Layer 3 of a small transformer language model trained on English Wikipedia (10 layers, counted from 0, width 64).
A neuron's activation on a vector x is GELU(weights . x + bias), where the dot is the dot product.
The model reads these tokens: " the" " " "Early" " American" " Republic" " in" " " "2" "0" "0" "7" "-" "2" "0" "0" "8" "." "\n" "\n" "He" " also" " held" " a" " court" "es" "y" " appointment" " in" " the" " Department" " of" " An"

The vector x that enters this layer's MLP at each token. A number n stands for (n - 500) times 0.0074.
0 " the": 656 548 495 760 342 552 405 578 577 559 509 590 708 473 448 393 764 563 512 338 298 544 689 714 535 470 491 407 593 307 529 513 605 313 441 284 437 503 748 557 372 523 777 444 439 250 383 455 336 442 313 475 325 695 442 587 406 514 530 502 442 547 323 415
1 " ": 581 706 431 797 492 457 313 492 538 569 553 596 591 541 528 423 605 574 683 411 342 535 551 723 285 567 569 426 640 110 633 523 586 365 554 414 286 345 611 675 387 462 751 485 508 493 383 584 401 421 430 453 246 581 401 554 421 609 340 448 505 560 338 359
2 "Early": 593 705 473 612 508 448 215 644 489 665 550 439 830 468 566 495 487 494 456 515 551 595 431 464 368 655 590 337 624 329 603 527 413 301 334 373 196 555 672 422 556 576 627 630 641 193 363 376 724 377 288 275 473 447 584 689 418 494 482 265 602 539 546 564
3 " American": 731 662 497 685 602 527 406 575 503 564 493 675 864 443 565 561 570 718 559 554 398 619 659 558 402 532 363 598 571 219 555 387 172 480 432 150 268 513 482 363 522 542 563 561 687 300 517 402 504 384 312 274 515 545 524 513 420 541 323 381 476 501 566 379
4 " Republic": 697 732 486 610 442 461 350 385 503 809 507 662 671 601 461 393 563 687 727 503 473 450 810 466 539 540 424 493 542 299 407 469 200 543 384 260 260 457 490 512 540 517 843 417 733 396 368 475 486 381 299 224 496 473 573 468 516 432 416 483 442 593 468 486
5 " in": 526 602 325 639 403 564 378 369 592 572 622 611 676 679 689 392 718 541 646 402 521 629 462 539 553 613 347 375 568 562 582 562 381 143 619 351 338 453 523 493 394 499 605 607 605 339 329 636 402 332 385 417 234 451 525 684 381 660 724 398 433 526 263 392
6 " ": 482 735 425 733 591 473 505 434 548 547 521 616 560 585 578 372 564 638 667 408 342 481 405 679 208 625 550 454 601 163 683 510 512 293 688 333 204 338 558 656 536 559 598 485 506 585 325 665 523 400 385 497 368 463 478 554 446 594 287 441 595 545 313 386
7 "2": 382 685 414 725 695 164 387 549 243 625 493 697 775 694 511 323 346 636 478 563 356 435 429 496 441 593 539 525 700 346 604 642 508 273 642 492 292 368 516 534 433 692 531 454 493 416 396 424 473 275 272 416 541 643 544 658 462 608 429 627 384 596 381 531
8 "0": 454 626 535 656 745 139 607 449 520 599 289 795 711 582 435 514 451 688 394 524 534 439 419 569 515 512 588 576 490 341 601 412 307 297 514 444 405 271 426 596 517 706 688 442 612 429 239 391 546 418 382 406 402 696 609 719 359 582 630 462 420 479 368 353
9 "0": 480 509 589 669 745 235 505 421 584 737 295 918 687 627 403 534 463 544 407 523 442 328 479 557 446 504 458 438 532 394 695 494 321 298 623 552 304 307 513 478 445 618 556 548 640 413 250 425 485 339 295 402 545 653 657 719 433 467 612 401 454 607 466 343
10 "7": 639 555 666 584 769 261 454 373 406 657 372 868 659 672 562 564 441 620 484 531 443 476 430 522 410 443 457 317 615 281 699 488 305 365 520 514 339 480 581 396 443 573 508 582 587 322 279 654 492 359 180 420 533 696 583 739 421 346 444 494 434 666 415 449
11 "-": 494 760 610 679 523 346 575 379 494 554 217 575 727 581 451 635 454 368 572 471 581 405 549 653 494 574 520 511 572 286 629 523 575 355 445 114 66 475 452 517 469 361 609 645 691 512 292 729 613 362 362 567 507 490 547 575 489 449 453 398 559 633 359 350
12 "2": 460 608 557 728 687 204 299 496 207 691 370 652 768 712 388 433 456 595 523 555 382 408 427 556 417 483 505 446 740 328 694 495 530 345 658 534 224 380 520 584 441 593 551 517 632 381 450 422 393 323 258 430 524 595 574 674 400 445 344 589 433 677 514 542
13 "0": 462 616 650 672 729 137 559 452 535 651 229 769 758 593 418 561 465 675 460 513 507 432 427 617 481 473 516 526 540 350 639 314 338 320 479 452 338 285 449 616 492 617 693 496 669 377 267 398 523 407 377 414 400 668 628 717 322 496 575 454 451 535 451 363
14 "0": 464 518 653 681 734 260 442 406 551 761 276 857 788 604 397 530 491 515 487 496 422 352 489 609 382 534 436 416 593 370 691 434 398 371 587 526 278 272 506 517 445 554 593 573 657 358 294 446 431 360 315 391 545 632 633 706 421 438 593 387 409 639 532 356
15 "8": 597 558 691 578 748 278 445 390 351 694 327 840 846 706 494 607 460 576 576 446 465 426 484 587 352 507 476 385 590 292 683 454 384 471 533 526 326 334 523 432 481 502 640 634 549 285 369 574 446 326 202 433 558 580 513 725 423 311 408 532 351 611 494 480
16 ".": 597 558 559 794 576 361 545 400 438 439 423 576 578 732 506 458 404 722 587 393 543 371 447 496 466 498 331 492 591 497 710 465 549 579 489 183 211 372 660 523 481 434 690 540 427 386 275 681 444 180 399 606 464 713 431 637 447 477 546 543 523 689 435 248
17 "\n": 746 471 380 732 460 395 548 516 346 493 352 604 374 686 792 322 459 816 526 422 394 636 552 496 443 490 479 308 554 382 681 516 523 496 513 232 95 377 574 672 431 564 552 531 378 674 367 465 522 334 423 540 513 481 541 704 430 565 586 637 481 449 339 408
18 "\n": 805 419 449 696 482 378 566 548 288 579 413 617 349 755 696 453 551 840 425 469 390 589 496 541 535 459 532 454 720 430 644 325 683 312 444 369 117 362 543 624 322 409 549 561 462 682 418 381 439 305 498 491 423 362 496 627 454 640 468 546 581 375 341 501
19 "He": 807 472 648 543 438 177 495 532 484 599 516 704 539 567 375 487 685 652 563 496 293 553 422 466 566 265 623 633 593 324 633 671 584 299 425 292 173 432 546 623 444 659 613 589 609 328 350 580 408 418 353 315 611 383 515 646 322 407 574 529 691 298 498 458
20 " also": 709 525 604 541 510 268 575 388 118 587 506 594 671 567 479 668 763 558 653 490 154 622 561 464 448 364 391 626 558 478 790 591 599 461 475 351 252 452 544 602 643 522 521 464 445 399 545 687 286 394 537 250 460 390 638 651 396 585 459 387 434 328 372 470
21 " held": 565 672 486 724 479 629 480 540 214 671 525 581 633 494 276 535 587 671 697 485 405 451 545 528 356 559 387 441 507 628 777 345 396 562 578 227 383 367 562 482 433 672 674 559 327 327 372 511 512 389 379 365 249 448 609 684 637 549 640 407 389 263 333 533
22 " a": 596 565 487 713 447 550 647 585 400 495 445 694 800 525 417 424 659 605 651 422 379 527 501 726 376 310 440 565 596 265 522 338 679 440 547 243 441 355 595 327 517 412 567 584 376 414 560 552 306 391 246 254 387 332 559 740 494 560 696 457 527 400 441 557
23 " court": 589 515 411 713 401 507 526 524 332 627 633 542 511 438 354 517 661 594 821 537 252 388 611 431 484 480 483 602 442 387 537 535 292 553 638 225 75 427 437 528 412 591 800 645 794 313 420 575 550 437 414 287 428 497 556 605 468 385 617 563 476 325 475 499
24 "es": 450 447 568 558 426 488 555 452 279 663 500 728 550 498 598 568 635 598 679 416 755 245 541 449 462 599 477 650 594 389 435 389 265 494 615 332 302 450 735 633 555 641 697 452 407 461 388 605 278 289 599 135 315 588 510 458 494 535 621 584 335 423 357 595
25 "y": 585 611 641 435 371 599 372 700 336 676 334 707 538 376 364 410 669 803 586 509 677 372 410 701 450 614 612 425 283 381 574 233 326 538 499 334 255 376 581 401 552 693 598 455 553 390 417 702 225 407 461 343 535 559 629 630 488 391 503 455 452 646 452 520
26 " appointment": 581 616 626 613 437 552 304 439 434 632 522 638 471 396 428 557 574 576 609 561 393 370 638 433 463 631 439 481 470 556 548 422 320 509 622 78 198 289 648 495 423 503 875 510 540 446 481 633 597 385 347 181 473 619 725 666 484 322 663 500 466 340 508 468
27 " in": 525 657 446 781 373 543 377 371 428 545 473 734 651 598 582 389 707 632 546 502 564 513 563 602 448 526 423 345 560 498 526 518 419 159 729 203 415 400 576 542 415 471 507 484 542 366 465 765 373 421 406 456 278 418 515 682 455 630 741 443 398 422 352 355
28 " the": 607 522 541 805 375 537 581 527 543 492 508 647 717 507 412 367 749 634 533 348 244 502 603 788 488 460 468 415 576 440 533 339 562 263 699 168 427 567 695 401 452 575 646 512 400 316 320 551 375 417 273 514 456 542 547 572 491 394 563 419 503 444 326 473
29 " Department": 594 587 607 689 543 458 413 330 448 694 718 748 419 442 261 601 507 827 660 505 456 496 694 482 501 599 446 545 435 458 623 570 290 479 527 279 203 464 372 471 492 508 726 478 778 269 384 537 613 434 174 174 456 490 445 466 378 567 526 510 460 495 584 412
30 " of": 465 604 359 639 362 576 455 397 471 514 594 804 673 506 514 716 614 650 459 581 512 469 599 655 438 712 442 337 516 566 468 628 269 22 654 350 306 595 571 503 501 420 557 349 533 401 541 536 298 334 320 396 482 433 547 429 470 759 581 431 478 589 461 382
31 " An": 744 761 488 510 384 475 439 484 607 516 451 699 462 421 414 497 697 735 522 367 430 648 641 687 511 567 401 498 636 34 482 376 461 399 396 354 333 379 495 458 624 577 560 596 498 220 333 456 376 364 221 536 399 489 572 468 543 513 581 525 572 545 647 624

Each question shows the input weights of one neuron of the MLP. A number n stands for (n - 500) times 0.0017.

n90 (bias -0.121): 388 456 349 507 681 664 574 453 645 375 767 512 340 603 574 613 687 588 576 670 520 586 545 774 485 457 600 430 475 554 425 512 470 403 529 640 599 533 366 561 614 551 648 438 464 492 555 570 493 511 539 671 335 499 614 541 567 508 523 616 378 614 401 327
On which token does it fire most, and how strongly? 30 " of", at about 1.9

n122 (bias 0.031): 406 201 736 577 534 442 408 472 522 487 580 374 515 372 425 316 476 432 660 436 556 569 587 408 612 315 535 588 573 345 394 577 386 448 249 698 429 588 485 621 373 353 500 396 401 511 635 489 327 561 687 266 356 459 373 601 415 538 505 533 693 416 663 613
Its three highest activations, in order, are on tokens 19 "He", 24 "es", 20 " also"

n40 (bias -0.072): 459 502 566 237 472 497 582 566 509 324 558 549 294 552 340 474 426 435 480 522 473 537 459 542 463 349 376 522 387 482 529 472 600 231 651 655 570 388 711 666 609 573 489 364 271 428 455 530 688 567 478 431 292 428 616 366 628 544 410 487 492 501 466 282
It fires most on token 6 " "

n88 (bias -0.089): 358 292 528 518 377 694 475 501 747 379 559 648 455 322 687 234 330 462 291 449 642 227 474 388 660 519 655 560 462 668 488 420 355 495 504 527 401 435 378 305 504 528 626 629 530 550 719 806 438 640 597 424 417 430 767 621 601 446 635 653 289 508 564 579
Its two highest activations, in order, are on tokens 26 " appointment", 25 "y"

n143 (bias -0.155): 587 362 274 484 383 505 244 607 538 477 368 427 247 425 344 461 420 455 398 565 452 669 548 291 632 424 591 370 364 382 687 692 474 500 424 482 497 248 327 510 476 316 574 548 700 316 603 422 408 696 641 522 519 382 392 528 656 535 343 320 446 631 334 336
It fires most on token 1 " "

n183 (bias -0.231): 631 532 441 591 472 384 470 421 595 292 489 614 434 481 429 513 589 456 550 307 480 698 534 330 482 273 442 367 467 324 415 548 360 697 587 527 572 590 467 454 588 396 441 491 487 400 638 616 366 578 792 461 599 307 487 594 558 709 473 597 499 540 603 637
On which token does it fire most, and how strongly? 20 " also", at about 1.1

n2 (bias -0.173): 319 421 555 464 634 483 383 397 548 463 407 229 685 387 398 595 358 552 645 499 557 416 515 494 350 498 533 449 526 484 452 431 633 530 507 586 779 333 555 676 328 601 790 583 531 419 656 671 613 554 494 607 550 485 585 460 554 355 589 503 519 737 339 568
It fires most on token 15 "8"

n161 (bias -0.070): 463 417 601 448 540 479 510 357 347 472 564 472 375 498 431 582 470 337 428 492 528 522 693 626 515 550 309 627 561 420 446 640 447 358 497 443 575 420 327 255 611 468 414 466 604 523 338 458 592 776 563 481 334 419 276 477 627 566 526 798 434 385 528 414
On which token does it fire most, and how strongly? 29 " Department", at about 1.3

n23 (bias -0.160): 576 494 581 654 677 616 508 593 350 490 562 395 480 609 372 490 665 562 514 561 412 723 301 593 498 433 668 444 487 602 503 390 438 507 542 602 583 659 514 565 448 630 347 574 766 613 514 371 415 690 480 551 443 266 371 353 448 704 527 353 397 604 434 563
On which token does it fire most, and how strongly? 18 "\n", at about 0.71

n196 (bias -0.124): 512 409 607 339 467 468 522 567 607 215 472 617 461 393 622 348 496 515 531 592 525 449 520 585 390 450 469 454 609 684 581 443 380 357 478 501 641 474 360 497 461 724 511 704 697 459 397 590 780 430 453 413 572 481 613 310 370 625 321 522 524 412 622 378
It fires most on token 3 " American"

n89 (bias -0.057): 444 431 500 479 558 458 563 482 513 279 550 524 494 391 401 594 311 489 670 600 664 487 554 812 466 343 569 473 673 444 422 534 523 458 719 561 615 396 571 650 471 520 446 427 569 442 408 361 384 541 494 601 480 265 702 468 539 527 347 610 510 378 517 605
Its three highest activations, in order, are on tokens 22 " a", 12 "2", 6 " "

n152 (bias -0.156): 474 467 431 324 518 592 459 491 573 436 553 475 594 437 477 379 425 438 498 622 491 560 559 294 535 432 547 571 555 647 568 207 592 586 516 625 570 297 422 340 413 596 570 487 453 363 311 524 387 382 623 536 367 422 256 282 512 485 480 437 455 546 442 538
On which token does it fire most, and how strongly? 21 " held", at about 0.12

n105 (bias -0.073): 233 592 231 780 423 424 515 529 474 443 176 524 452 535 482 455 461 590 288 478 443 502 448 427 410 280 555 358 730 507 399 455 439 410 328 586 651 471 357 593 590 631 463 531 419 275 463 546 595 634 508 247 561 218 229 373 474 641 458 567 533 551 493 681
It fires most on token 7 "2"

n103 (bias -0.085): 597 499 400 624 554 423 563 491 384 528 727 421 436 492 454 508 493 403 303 584 473 505 467 668 474 409 524 574 395 660 427 351 676 422 524 661 540 506 723 322 643 633 483 739 424 427 389 490 464 699 567 488 371 501 482 482 308 580 425 539 461 474 593 446
It fires most on token 28 " the"

n148 (bias -0.113): 614 395 427 337 498 390 521 466 867 485 617 381 352 212 704 576 459 372 414 403 263 457 331 604 549 315 707 596 324 485 484 518 430 647 495 478 603 554 693 328 357 542 574 527 478 586 713 731 227 529 466 632 465 366 503 575 427 272 578 392 542 463 285 479
It fires most on token 19 "He"

n189 (bias -0.112): 545 468 677 568 456 520 572 635 624 662 532 412 562 190 809 456 509 406 393 585 466 333 537 419 533 575 401 441 604 595 397 495 499 647 519 430 539 625 502 428 438 565 464 441 463 468 520 489 501 464 588 415 581 322 459 311 459 310 408 509 588 686 468 484
It fires most on token 3 " American"

n151 (bias -0.183): 492 521 347 606 492 526 618 769 307 622 296 516 564 517 478 443 768 489 311 561 699 464 530 389 329 282 423 581 491 637 524 494 657 403 477 739 653 575 348 639 529 519 411 502 359 636 418 700 527 503 307 666 535 610 380 374 315 456 400 454 529 537 395 520
Its two highest activations, in order, are on tokens 12 "2", 7 "2"

n177 (bias -0.225): 374 446 493 502 329 520 477 419 669 251 523 403 410 610 400 246 519 392 360 270 410 564 362 387 440 235 777 381 489 403 426 457 523 548 648 449 553 544 484 376 615 466 384 266 448 513 318 446 525 441 347 396 685 405 550 301 530 205 567 518 592 473 740 563
Its two highest activations, in order, are on tokens 28 " the", 19 "He"

n195 (bias -0.067): 598 480 552 708 575 491 357 636 439 484 294 505 444 368 519 436 398 427 693 537 410 859 519 686 501 248 547 691 466 601 773 609 367 575 617 523 684 417 586 597 514 592 457 387 490 391 641 374 725 485 343 625 466 272 418 377 696 398 426 417 428 472 479 635
Its three highest activations, in order, are on tokens 21 " held", 3 " American", 20 " also"

n45 (bias -0.132): 301 479 631 644 480 477 645 667 402 366 460 575 312 290 614 406 751 572 527 569 607 683 194 344 385 560 453 386 521 364 547 582 514 409 560 351 449 599 465 548 682 486 444 546 391 755 486 408 490 669 596 650 294 495 514 672 410 548 549 555 468 565 543 474
Its two highest activations, in order, are on tokens 17 "\n", 6 " "

n31 (bias -0.066): 521 640 401 540 483 657 492 392 509 363 408 416 499 384 511 339 423 403 337 452 421 441 379 565 537 475 577 468 580 604 598 479 547 345 462 475 494 131 561 609 419 563 511 357 454 477 554 457 643 521 448 661 645 428 558 380 583 522 420 370 680 549 462 401
It fires most on token 6 " "

n73 (bias -0.127): 613 498 580 392 746 456 483 628 437 710 426 561 369 659 488 395 473 439 469 494 536 516 288 545 696 326 253 686 348 410 447 387 534 433 336 605 367 597 602 341 483 281 360 513 501 409 484 653 613 501 638 588 522 379 374 382 644 368 462 406 368 396 528 547
It fires most on token 10 "7"

n77 (bias -0.173): 369 564 704 580 443 553 504 586 492 570 597 467 470 489 532 404 647 478 732 503 560 508 438 655 453 529 408 522 474 689 414 303 745 515 571 416 475 367 443 477 457 524 368 524 610 555 429 371 578 602 484 551 668 629 398 478 460 576 436 593 609 539 546 512
It fires most on token 28 " the"

n52 (bias -0.240): 528 506 521 266 546 537 400 287 671 513 332 486 329 613 534 784 567 575 459 524 461 413 474 741 610 509 478 466 540 558 515 589 338 415 558 516 477 448 531 293 551 582 403 542 556 484 719 424 564 376 587 564 650 664 495 387 789 706 605 379 664 632 546 499
It fires most on token 30 " of"

n1 (bias 0.031): 543 369 571 372 463 423 532 437 644 453 524 348 437 362 463 458 292 494 472 528 389 533 553 460 348 635 298 452 483 369 430 476 612 455 482 521 764 362 512 497 455 532 697 590 601 358 483 619 528 513 551 569 564 818 487 497 495 613 511 418 669 339 386 480
Its two highest activations, in order, are on tokens 0 " the", 1 " "

n130 (bias -0.125): 603 493 548 484 489 428 580 293 360 659 505 388 526 589 481 489 705 492 409 584 746 565 367 490 325 567 550 381 516 591 674 581 369 498 418 428 641 498 378 647 366 137 612 628 456 580 725 559 467 606 326 638 627 477 571 370 691 653 369 481 603 707 525 552
Its three highest activations, in order, are on tokens 30 " of", 11 "-", 15 "8"

n179 (bias -0.206): 520 398 485 336 422 728 496 376 654 568 246 498 328 542 503 352 400 258 592 439 585 492 696 500 510 403 273 412 617 679 657 401 565 386 495 461 466 564 704 604 501 544 506 524 393 512 542 689 518 471 370 307 727 478 545 311 677 640 328 643 613 616 405 591
On which token does it fire most, and how strongly? 24 "es", at about 0.3

n8 (bias -0.093): 397 495 360 459 738 640 368 538 610 564 594 498 605 424 704 715 581 401 472 467 498 734 514 680 391 541 428 452 592 692 395 648 436 631 494 410 594 697 714 662 638 580 576 529 505 466 479 253 651 331 447 543 442 454 657 450 416 517 618 587 591 707 531 663
Its two highest activations, in order, are on tokens 2 "Early", 30 " of"

n71 (bias -0.146): 470 514 330 374 675 671 495 420 638 335 696 540 340 549 471 376 505 483 301 447 553 368 469 567 561 660 400 604 553 568 391 337 577 522 526 330 519 381 357 483 498 588 523 653 704 734 467 360 321 545 523 414 544 484 624 313 798 406 519 549 428 488 453 710
Its two highest activations, in order, are on tokens 31 " An", 24 "es"

n223 (bias -0.024): 434 264 477 426 534 483 410 618 558 478 337 395 494 420 662 553 366 340 418 425 618 277 642 165 393 503 524 462 386 419 611 559 461 411 488 388 581 310 503 419 466 526 345 444 734 326 369 529 470 641 497 524 593 497 364 480 635 376 421 393 653 441 566 506
Its two highest activations, in order, are on tokens 2 "Early", 9 "0"

n121 (bias -0.185): 418 544 416 534 514 568 308 213 220 300 569 563 372 433 404 685 720 414 508 538 539 435 478 600 612 382 573 226 315 656 336 619 643 461 406 443 427 655 530 811 527 450 351 338 343 596 689 448 275 550 526 253 533 608 321 450 507 661 240 456 584 442 570 464
It fires most on token 30 " of"

n47 (bias -0.091): 324 378 437 533 315 564 157 493 821 532 379 644 478 607 587 473 454 463 609 549 550 534 471 569 606 581 625 405 494 554 351 491 374 549 577 512 799 630 445 504 551 532 476 569 226 469 452 689 631 700 381 394 467 557 458 473 861 577 367 492 732 506 244 361
Its three highest activations, in order, are on tokens 5 " in", 27 " in", 30 " of"

n203 (bias -0.037): 472 492 479 596 378 495 626 386 520 384 351 349 536 346 611 514 529 334 425 498 467 515 650 604 424 356 482 464 351 454 338 489 513 629 580 507 316 424 211 237 534 619 484 423 552 581 485 579 439 615 445 358 388 481 422 420 383 517 376 335 579 415 621 375
Its three highest activations, in order, are on tokens 3 " American", 11 "-", 23 " court"

n39 (bias -0.217): 587 412 813 711 379 395 391 552 443 365 347 311 386 551 607 515 640 366 460 524 543 580 492 644 517 474 451 445 394 375 586 534 395 572 586 568 436 529 380 488 579 413 326 709 516 411 723 380 644 447 516 551 691 611 468 530 705 657 423 714 629 448 520 440
It fires most on token 17 "\n"

n234 (bias -0.117): 583 440 610 592 514 558 528 352 534 513 157 381 327 281 407 529 298 452 584 697 739 631 644 265 517 266 343 222 593 539 639 720 349 527 521 450 368 392 555 555 482 358 393 534 499 493 705 483 391 700 506 488 345 497 450 560 594 430 307 697 507 435 442 408
It fires most on token 17 "\n"

n225 (bias -0.074): 486 428 376 361 575 509 508 686 466 549 531 422 559 329 659 351 279 263 472 582 489 694 467 333 382 379 453 500 515 420 442 449 333 508 318 446 538 560 256 416 437 362 612 321 568 465 508 403 359 565 672 319 560 468 546 408 238 363 371 446 376 343 451 384
It fires most on token 3 " American"

n82 (bias -0.097): 697 442 484 488 495 626 263 344 501 393 339 488 477 580 218 731 574 558 332 624 593 406 560 481 562 450 412 401 668 482 682 541 496 621 433 673 657 363 459 662 513 312 450 630 636 516 549 489 452 549 686 383 413 607 488 426 414 591 453 325 421 643 638 497
It fires most on token 14 "0"

n220 (bias 0.035): 546 486 639 533 545 504 594 441 284 381 521 377 434 385 572 432 216 324 489 620 503 367 231 469 580 439 342 549 583 379 385 491 460 458 351 255 555 426 398 594 260 475 460 601 573 368 522 480 624 557 646 494 327 451 412 452 509 267 349 427 534 481 439 665
Its two highest activations, in order, are on tokens 11 "-", 23 " court"

n164 (bias -0.240): 269 428 544 485 633 724 332 595 362 551 411 544 531 246 622 305 351 417 583 540 386 471 462 696 727 433 499 462 487 578 342 582 549 597 392 497 509 509 641 718 365 478 669 502 279 619 432 523 531 485 629 621 296 368 664 500 316 468 563 578 335 479 478 461
On which token does it fire most, and how strongly? 0 " the", at about 0.76

n192 (bias -0.178): 350 432 700 611 461 668 519 599 581 534 477 433 432 570 521 575 620 535 399 695 754 536 455 740 607 518 367 477 479 600 424 461 368 496 602 471 497 523 644 479 225 478 465 425 523 655 529 681 450 594 575 544 617 581 496 547 287 450 688 450 481 555 666 517
It fires most on token 25 "y"